Layer 11 of a small transformer language model trained on English Wikipedia (15 layers, counted from 0, width 128).
A neuron's activation on a vector x is SiLU(gate . x) times (in . x), where the dot is the dot product.

Input weights of the MLP neurons that the questions are about. A number n stands for (n - 500) times 0.002.
n37 gate: 509 431 466 569 430 440 661 641 475 605 361 500 554 348 296 652 455 586 458 398 644 393 393 333 416 528 662 509 438 370 455 353 568 405 284 697 618 503 840 485 522 445 638 607 413 568 441 668 343 573 479 691 213 770 707 404 148 574 558 648 482 622 537 556 497 428 526 654 478 426 838 295 440 499 489 545 472 548 645 386 574 438 517 574 377 375 426 370 466 497 428 329 830 611 493 313 342 566 459 500 526 383 302 514 518 560 484 314 339 758 591 680 305 322 562 585 322 439 640 512 323 478 485 382 484 606 367 462
n121 gate: 383 498 720 506 599 343 451 524 412 390 582 509 541 645 470 442 840 402 246 520 619 609 641 635 760 484 406 573 432 413 378 504 488 469 653 692 335 514 517 428 758 584 419 500 611 377 338 476 506 504 455 471 334 561 405 242 407 553 509 401 473 481 495 541 610 351 354 444 500 509 421 484 373 554 316 394 443 565 263 507 409 522 606 438 288 564 400 599 272 463 582 332 442 396 388 484 487 119 454 509 552 510 298 617 338 463 340 430 501 859 268 459 572 205 444 567 466 969 318 437 294 398 505 407 498 546 529 449
n144 gate: 393 852 551 588 375 624 397 694 432 632 716 403 536 408 852 440 392 462 479 573 474 438 551 489 568 399 518 418 496 584 591 298 602 374 479 604 650 740 568 372 460 717 557 417 379 642 470 770 555 676 698 486 580 428 426 642 334 439 521 615 675 323 549 274 412 532 271 332 380 164 620 438 544 369 506 619 539 574 558 579 345 349 579 474 572 440 501 523 394 512 486 344 503 582 420 499 456 551 320 513 308 429 412 604 332 333 364 599 662 285 525 450 799 610 504 254 583 454 662 450 520 313 565 675 642 570 314 688
n166 gate: 637 730 604 478 447 492 329 695 374 615 300 339 504 365 478 395 623 303 482 449 474 478 498 261 582 458 525 762 685 601 662 350 304 553 630 621 630 692 483 540 432 394 571 525 403 622 597 612 618 435 524 489 407 799 545 545 566 552 587 667 556 166 271 423 554 607 624 596 424 485 560 452 398 493 591 596 610 322 397 405 493 334 416 403 563 433 297 555 604 571 474 515 581 419 439 576 756 496 424 497 364 521 431 732 503 324 625 376 532 613 469 517 700 496 234 478 563 353 504 382 420 404 471 451 519 548 538 522
n173 gate: 677 478 641 344 419 572 454 553 525 667 672 465 525 478 547 517 334 407 383 605 581 446 531 578 406 371 710 463 438 488 686 547 277 433 271 318 652 494 663 443 448 386 432 409 510 552 430 661 568 271 509 629 293 555 723 491 357 490 508 426 600 487 568 276 507 399 514 288 690 440 396 562 569 517 428 432 438 343 691 441 392 354 562 596 415 564 694 503 375 444 385 349 460 551 422 704 344 376 328 587 512 452 540 562 660 453 246 313 507 344 606 553 589 499 625 356 582 494 342 303 477 520 562 571 848 485 451 668
n221 gate: 596 331 578 465 375 414 333 308 448 427 470 186 461 453 440 362 387 573 279 347 501 593 418 394 308 478 447 667 509 518 760 396 487 566 334 524 714 296 681 664 562 456 511 523 463 620 715 684 476 651 687 706 474 468 565 500 539 308 634 535 509 406 360 346 500 695 464 515 413 497 702 576 634 449 602 469 584 720 474 468 545 470 621 522 405 402 466 535 509 303 596 481 887 519 422 567 264 424 628 573 424 517 545 571 491 558 584 617 514 316 472 565 312 337 341 609 559 349 335 121 522 642 586 357 642 705 540 687
n292 gate: 638 391 327 458 383 562 470 532 499 410 492 474 227 571 326 351 492 362 279 433 425 608 554 517 298 491 629 321 447 663 612 627 531 459 467 438 585 631 454 419 320 578 441 394 303 850 462 423 736 719 396 424 562 536 651 632 540 507 490 585 524 566 370 655 403 609 645 448 405 548 555 313 596 467 523 365 343 447 464 211 679 596 410 537 596 351 456 455 465 687 454 525 437 567 276 521 512 644 471 515 377 405 384 474 537 527 522 531 490 358 421 417 482 568 445 526 502 463 450 536 495 449 547 512 736 491 606 484
n312 gate: 639 707 495 459 591 807 492 472 803 633 598 568 506 695 418 445 328 555 355 437 497 391 448 486 569 414 627 592 432 302 491 621 275 401 568 480 609 352 455 346 463 541 506 593 539 398 573 607 540 352 504 735 446 758 683 531 150 578 775 428 568 568 544 429 288 683 658 367 368 459 345 627 419 382 660 714 653 320 509 294 536 512 781 467 538 184 574 581 552 387 470 546 775 762 283 513 569 480 514 504 613 566 419 448 568 672 278 543 599 284 727 522 529 481 434 497 280 516 581 352 393 528 453 604 452 417 583 487
n317 gate: 457 585 352 577 477 712 626 547 460 543 485 671 499 491 627 473 360 325 381 317 576 617 669 578 610 374 483 605 338 492 702 422 429 458 601 536 811 386 506 565 563 376 712 568 440 596 454 620 740 462 522 519 365 487 577 419 568 611 745 539 480 518 432 584 260 538 349 609 725 425 522 589 465 585 557 554 768 577 506 716 397 422 505 566 314 474 565 519 496 646 390 570 531 758 822 359 674 328 533 459 447 534 255 539 476 435 271 680 585 547 623 519 602 333 531 590 358 527 487 647 583 472 519 727 420 361 389 563
n37 in: 444 633 418 396 676 556 376 737 355 533 633 529 248 572 885 628 497 509 589 459 421 431 565 313 442 529 636 493 478 545 564 473 584 629 460 681 654 613 559 666 599 521 390 635 458 433 652 375 258 484 664 215 518 428 313 370 551 408 507 608 389 535 278 565 600 456 333 673 376 419 289 338 447 305 604 562 710 321 519 430 451 752 588 435 498 508 201 586 529 524 656 498 684 540 722 508 322 597 506 725 626 513 430 445 762 531 646 370 333 495 492 711 522 469 489 349 512 519 487 492 562 450 461 464 696 487 599 470
n121 in: 493 706 604 603 547 621 497 360 652 283 471 363 374 472 641 357 307 456 672 409 487 674 707 585 354 711 395 807 582 556 588 546 612 583 660 493 559 521 555 405 549 630 709 416 635 666 539 633 438 427 626 312 417 660 566 548 455 916 650 535 385 522 424 473 501 521 500 451 629 586 604 725 603 683 599 593 718 536 541 575 464 725 475 557 166 396 522 369 514 127 758 501 676 707 570 468 382 332 463 425 656 604 399 261 379 531 580 597 720 389 697 381 565 372 644 322 402 356 399 503 555 630 598 553 225 246 503 615
n144 in: 528 532 378 494 445 492 356 574 591 489 635 793 377 445 562 520 437 464 331 494 314 619 614 570 427 675 588 500 636 524 643 452 627 537 472 771 409 670 519 674 540 463 347 454 510 520 401 687 620 351 686 527 441 394 558 537 487 640 432 470 436 541 383 353 441 314 470 516 604 405 328 568 454 529 504 505 374 492 381 505 606 461 492 536 686 545 541 410 244 438 323 571 713 503 259 721 399 828 672 567 623 419 520 538 442 277 313 219 544 282 795 537 452 541 387 558 303 660 676 203 579 678 402 515 517 314 506 413
n166 in: 374 589 471 261 455 388 406 581 176 779 444 324 257 261 452 213 471 348 398 351 413 419 304 269 355 325 497 623 640 464 834 341 386 418 764 563 630 773 457 319 275 540 785 492 505 762 511 537 714 502 556 512 465 773 585 482 502 698 650 531 747 86 242 244 494 687 541 515 457 609 450 414 292 303 683 516 579 631 211 319 462 448 297 337 463 240 386 570 594 474 477 422 555 606 484 593 646 616 493 375 347 491 351 577 511 540 455 530 475 578 721 551 608 562 409 446 531 453 311 288 454 490 351 483 454 605 600 485
n173 in: 541 482 591 435 489 564 512 502 461 689 410 483 692 569 556 355 666 536 638 680 491 488 488 372 478 533 639 436 552 483 450 506 551 444 570 689 590 485 273 300 582 428 638 270 408 578 522 357 311 578 510 412 330 305 431 592 469 274 542 587 338 107 493 358 380 411 393 296 425 512 427 606 479 597 305 230 554 303 485 522 494 236 422 119 469 462 422 584 456 524 525 614 488 282 696 578 415 467 291 343 623 489 509 405 388 356 733 438 509 420 467 441 597 364 246 387 424 548 460 510 507 726 512 380 580 469 614 443
n221 in: 386 491 547 523 431 305 521 583 436 537 333 463 529 456 459 230 407 549 580 519 521 442 395 614 511 513 463 408 459 752 466 506 569 425 419 410 417 402 476 425 585 425 643 615 265 390 538 639 324 546 509 442 444 702 569 600 563 768 504 396 633 456 619 425 548 354 468 378 441 491 484 667 411 548 557 573 472 575 417 500 402 274 471 583 369 453 545 487 497 540 313 488 628 664 427 515 722 543 708 512 665 264 712 488 438 343 321 458 644 229 725 572 460 441 559 408 339 465 750 410 559 713 420 505 367 393 507 391
n292 in: 406 693 533 604 397 464 538 362 387 412 434 446 437 499 648 520 559 485 669 491 683 389 332 746 567 412 408 715 354 513 386 599 434 406 683 458 405 438 593 528 803 366 372 600 505 532 438 541 470 552 580 580 640 476 511 676 469 601 556 626 511 367 417 502 877 557 628 432 617 427 386 521 660 457 435 521 611 441 392 535 510 496 449 470 705 524 362 517 580 338 527 621 604 432 467 432 416 438 616 773 564 766 552 559 743 398 514 500 495 643 326 567 674 436 667 536 457 437 552 687 450 592 596 400 455 602 495 415
n312 in: 379 824 592 542 606 392 481 261 528 528 716 561 574 363 590 328 285 489 441 520 514 617 383 393 559 464 458 641 308 436 403 442 443 540 613 546 608 588 523 437 493 436 729 221 414 404 540 533 328 775 676 494 388 242 554 679 647 609 504 627 490 518 624 298 499 400 441 402 604 413 424 482 613 621 471 393 435 426 444 721 460 376 711 595 511 539 472 511 547 404 490 589 471 451 624 411 702 453 523 795 372 513 519 460 403 501 505 700 756 511 447 305 542 558 478 483 687 498 655 443 557 152 371 387 702 407 424 375
n317 in: 550 570 628 397 646 380 429 563 481 524 496 447 489 465 250 435 368 439 463 738 458 325 553 588 317 660 431 534 305 365 388 438 473 427 497 446 423 321 474 513 409 632 352 641 564 750 599 495 311 437 502 572 399 634 373 444 576 499 520 400 374 349 377 629 496 223 449 573 750 446 560 705 223 513 563 575 495 632 387 429 481 533 764 417 608 363 634 255 389 451 443 622 559 319 522 389 425 474 439 316 539 374 562 209 407 530 663 291 430 519 674 518 708 418 587 672 360 319 469 514 558 351 395 448 418 487 560 509

Each question shows a token from some text and the vector x that enters the MLP there. A number n stands for (n - 500) times 0.0052.

" ": 453 530 551 495 552 508 437 426 439 467 387 474 410 497 604 554 559 467 704 456 361 393 517 581 396 372 565 386 460 509 248 469 580 673 566 402 368 606 464 790 263 601 582 555 393 501 360 586 541 440 417 578 605 597 371 459 444 591 592 399 458 621 615 396 438 490 515 461 651 662 510 555 595 429 384 440 493 477 671 416 793 540 426 465 626 478 561 241 505 488 417 408 533 354 563 471 549 470 469 661 633 445 585 587 524 506 671 567 352 498 482 525 437 553 614 389 316 530 470 485 654 603 425 484 489 472 458 523
The neuron with the highest activation: n312

"R": 441 459 506 620 638 527 506 548 597 504 505 464 422 420 484 472 528 436 775 571 282 463 558 583 458 542 521 585 522 564 320 462 504 565 560 445 405 528 395 859 283 489 348 403 494 473 439 365 453 507 519 478 432 481 567 499 451 524 373 523 516 403 532 536 484 527 425 495 705 568 487 317 669 592 495 485 647 376 637 449 672 598 463 441 397 561 571 359 525 661 404 459 469 449 535 407 423 544 510 552 676 668 480 611 373 400 441 566 320 683 438 377 605 473 265 517 498 651 535 432 651 515 335 345 635 364 570 431
The neuron with the highest activation: n221

"28": 419 439 393 525 476 242 491 602 533 441 423 479 502 629 644 395 509 668 579 680 618 541 375 612 423 290 402 528 498 749 324 493 728 615 507 404 468 527 224 741 408 499 471 439 230 597 312 606 504 375 551 514 543 531 574 484 605 599 448 392 457 700 611 610 354 434 326 521 519 606 455 432 521 512 491 517 535 500 411 506 634 528 271 510 656 531 562 414 505 382 560 533 541 599 597 541 554 540 519 522 589 600 453 529 465 319 490 652 613 509 471 525 362 324 554 638 442 566 353 558 591 473 437 364 654 481 498 392
Which two neurons fire most, strongest first? n292, n166

";": 568 479 553 466 517 328 519 498 447 530 569 321 569 578 351 762 498 505 520 505 526 553 821 605 434 281 594 374 465 617 486 518 587 577 805 382 436 520 406 482 271 423 430 368 328 608 339 488 491 379 615 507 641 608 599 657 489 472 510 345 473 488 575 385 458 487 482 552 594 698 466 545 556 581 388 366 513 462 548 454 793 295 604 451 570 553 682 294 451 503 473 560 477 474 557 521 477 552 610 547 568 530 565 509 436 536 568 699 623 341 388 577 456 443 446 514 452 499 667 573 470 545 506 567 499 519 522 286
The three highest activations, in order: n37, n166, n173

"18": 563 529 610 518 427 337 590 477 594 442 452 479 658 537 660 409 571 326 655 516 508 491 463 608 511 428 459 564 435 513 393 570 309 644 461 521 416 474 453 678 184 482 566 412 471 237 493 377 414 317 518 400 658 515 554 476 545 525 494 586 365 750 488 475 479 590 222 615 591 468 575 552 566 404 435 519 544 655 447 499 502 506 482 362 483 476 556 336 600 321 393 463 525 463 448 628 565 484 415 515 452 548 379 520 522 493 501 536 368 728 478 487 487 477 557 393 371 445 509 456 497 507 351 496 486 504 422 531
The neuron with the highest activation: n121

"[": 455 519 613 458 572 472 600 554 505 450 560 423 437 510 504 614 489 625 918 506 633 561 432 521 474 450 349 457 520 549 407 618 481 612 473 323 391 512 378 801 325 375 477 453 382 488 504 309 523 546 371 573 595 560 396 605 478 541 265 459 571 380 328 442 361 647 378 394 509 514 324 496 598 516 422 352 536 634 603 548 422 462 439 369 556 642 532 290 494 345 504 459 652 350 556 397 459 503 573 411 413 507 440 603 411 578 605 470 551 497 490 595 545 539 545 501 663 498 381 581 461 548 494 496 568 380 514 349
Which two neurons fire most, strongest first? n144, n166

"e": 490 285 489 432 430 457 555 653 507 575 482 353 411 469 700 549 479 521 775 613 360 428 690 451 446 476 572 532 549 477 365 492 495 542 583 533 482 355 477 677 272 475 362 528 361 351 387 501 376 576 418 444 570 420 608 635 502 582 519 469 407 428 510 620 435 460 351 530 501 561 467 425 443 294 487 638 555 460 596 626 544 429 547 575 339 591 485 560 387 570 419 493 588 506 546 356 278 602 517 421 567 423 517 490 267 350 352 464 525 547 374 415 503 531 403 462 489 505 590 492 435 405 266 495 480 422 516 450
The neuron with the highest activation: n37

" will": 478 546 488 451 563 451 625 477 427 454 472 467 459 465 506 375 456 389 434 382 339 415 615 501 582 468 354 543 606 398 319 663 599 704 684 514 434 692 375 680 257 477 443 574 514 600 561 620 489 560 530 474 390 479 485 489 539 377 419 470 448 392 555 537 591 576 457 602 556 465 477 573 634 385 444 441 527 478 670 547 723 593 500 345 442 581 571 273 457 578 615 562 650 411 639 326 535 533 485 524 547 337 543 520 585 272 386 539 531 533 365 480 431 363 571 373 484 599 388 707 651 414 352 450 331 424 549 534
The neuron with the highest activation: n317

"aces": 486 446 442 413 594 518 498 371 435 422 525 532 606 483 579 521 396 531 554 282 495 401 404 492 546 457 539 417 443 539 335 620 790 723 503 469 642 466 287 493 274 552 542 370 396 391 536 414 443 552 579 551 474 493 454 595 657 459 488 375 520 479 476 571 362 435 290 558 532 620 403 574 630 536 378 400 649 538 632 621 491 448 357 364 501 603 464 575 539 573 571 399 649 470 587 580 510 618 483 515 490 628 565 359 365 352 293 444 367 557 612 560 442 335 852 548 503 497 469 396 674 560 470 458 613 528 550 421
The neuron with the highest activation: n292

"ne": 484 257 429 677 491 576 498 486 475 578 538 443 498 429 769 645 517 532 676 541 428 604 582 449 495 548 493 572 421 485 316 545 498 700 611 446 479 387 531 660 259 345 539 395 405 440 572 545 319 551 541 486 719 590 650 382 432 570 345 306 449 493 356 568 515 542 417 472 582 449 550 410 495 359 425 405 588 471 519 528 635 501 582 532 453 493 439 398 491 580 420 366 559 494 461 381 410 636 322 425 466 598 670 488 358 446 453 479 561 513 547 555 408 488 510 611 424 525 418 526 429 514 317 373 464 490 497 479
Which two neurons fire most, strongest first? n37, n166

" A": 563 529 501 515 590 544 490 477 505 396 480 430 453 457 571 501 432 423 643 401 203 408 546 545 393 372 576 419 497 396 410 473 384 545 538 422 394 578 550 780 272 309 461 518 258 560 576 540 619 695 438 571 682 429 564 622 462 520 458 412 469 544 507 497 435 533 469 469 527 623 515 412 628 433 390 380 491 448 624 591 709 390 698 457 535 614 412 323 556 400 570 517 530 345 552 507 530 601 565 613 710 417 515 432 499 481 410 688 434 723 379 656 573 592 553 604 465 495 529 450 617 537 260 484 636 465 450 520
The neuron with the highest activation: n292

" Q": 525 476 438 518 541 528 466 502 475 451 558 489 434 434 511 589 419 418 699 478 380 366 529 653 483 369 537 348 548 439 252 492 500 569 658 397 242 631 448 749 315 357 500 351 393 435 517 456 524 588 555 574 558 566 605 647 446 559 393 412 534 413 507 342 490 634 553 516 695 620 418 589 582 375 504 477 299 457 644 437 722 460 431 461 595 600 603 372 560 619 637 545 569 438 582 526 484 462 581 583 727 552 520 614 329 442 617 603 446 669 339 375 485 582 486 450 473 529 378 524 722 499 356 584 688 519 524 500
Which neuron fires most, and how strongly? n292, at about 0.99

"hed": 391 334 677 379 436 555 516 362 542 308 580 417 348 587 718 574 435 381 565 425 241 392 247 534 376 427 514 633 485 386 433 593 511 567 565 431 371 391 591 486 314 524 524 375 401 450 511 477 387 465 616 535 544 519 528 593 452 520 561 508 475 586 504 409 596 575 721 430 409 548 377 498 678 470 520 426 388 432 575 385 759 479 676 455 365 582 405 265 521 478 429 462 550 579 514 371 490 491 495 548 386 583 648 412 406 512 470 601 564 377 616 509 655 226 623 376 522 563 539 489 619 492 292 457 588 484 453 434
The neuron with the highest activation: n312

" rece": 445 661 260 373 468 625 478 390 663 550 539 555 519 519 470 529 542 397 510 568 399 518 537 498 403 496 500 539 547 531 454 585 548 496 700 342 479 480 495 674 371 596 398 509 376 360 557 592 587 645 707 553 314 683 449 394 545 629 426 379 457 689 594 387 374 499 368 603 710 268 448 463 543 305 453 434 515 432 518 771 545 591 525 508 361 524 758 360 300 549 642 636 437 530 544 446 531 385 512 538 548 455 484 447 374 244 448 517 455 598 595 412 742 660 579 379 522 461 437 618 430 416 446 385 463 575 536 358
The neuron with the highest activation: n317

" as": 629 545 369 568 658 508 493 505 467 371 413 414 456 504 452 572 604 308 548 500 517 589 459 502 432 657 546 529 578 497 389 455 557 585 543 354 622 401 544 484 166 533 277 472 441 623 514 579 495 470 428 530 543 551 379 588 498 652 453 530 379 442 581 536 552 384 440 575 552 541 572 514 527 342 505 447 572 422 591 392 642 532 507 546 389 682 624 671 435 427 450 598 526 464 447 606 480 426 421 444 413 335 809 495 483 403 509 554 614 465 385 523 573 400 564 486 464 499 374 585 505 546 365 561 556 505 430 442
The three highest activations, in order: n312, n37, n144

" of": 347 342 553 510 656 629 579 541 693 524 332 542 552 407 623 436 498 726 612 512 531 417 476 495 414 419 373 460 625 610 493 573 595 536 428 363 534 397 483 555 159 361 391 432 534 572 460 529 506 236 516 503 514 343 422 493 441 610 551 538 532 498 406 607 612 577 412 521 579 614 323 532 648 559 394 281 516 465 520 454 578 474 385 513 492 417 610 562 567 436 359 586 453 519 494 563 489 503 506 406 432 443 450 598 477 350 606 499 420 573 359 408 632 514 399 476 474 581 434 491 660 481 365 366 614 490 565 563
Which neuron fires most, and how strongly? n173, at about 1.1

"our": 511 418 329 708 344 459 585 582 663 278 516 315 517 453 674 539 605 557 493 539 317 335 462 429 565 395 276 486 446 518 481 745 518 459 495 458 491 379 565 561 337 324 608 491 426 440 641 616 221 382 610 520 653 559 572 412 419 583 411 470 414 431 329 584 499 454 477 426 562 669 404 564 578 435 505 553 638 579 421 551 543 479 532 499 498 357 723 358 389 666 595 463 505 432 467 384 348 424 447 341 408 420 628 385 428 603 574 505 640 537 614 581 595 522 547 721 443 603 497 429 384 641 359 579 531 568 463 518
Which neuron fires most, and how strongly? n221, at about 1.5

"ches": 432 487 579 352 434 567 518 457 441 245 504 545 584 434 570 356 565 446 556 513 360 272 409 402 530 381 539 378 644 575 355 626 654 584 657 540 398 316 498 509 253 422 497 382 530 445 471 614 303 655 522 529 481 537 316 527 609 496 453 316 546 433 625 414 473 616 485 487 482 602 445 571 558 558 376 515 571 562 602 474 639 597 431 470 391 607 573 472 695 612 474 380 636 520 505 645 651 574 492 723 420 600 684 508 471 280 370 562 370 674 459 449 494 449 588 449 385 483 615 500 523 413 321 389 475 447 523 514
Which neuron fires most, and how strongly? n317, at about 0.35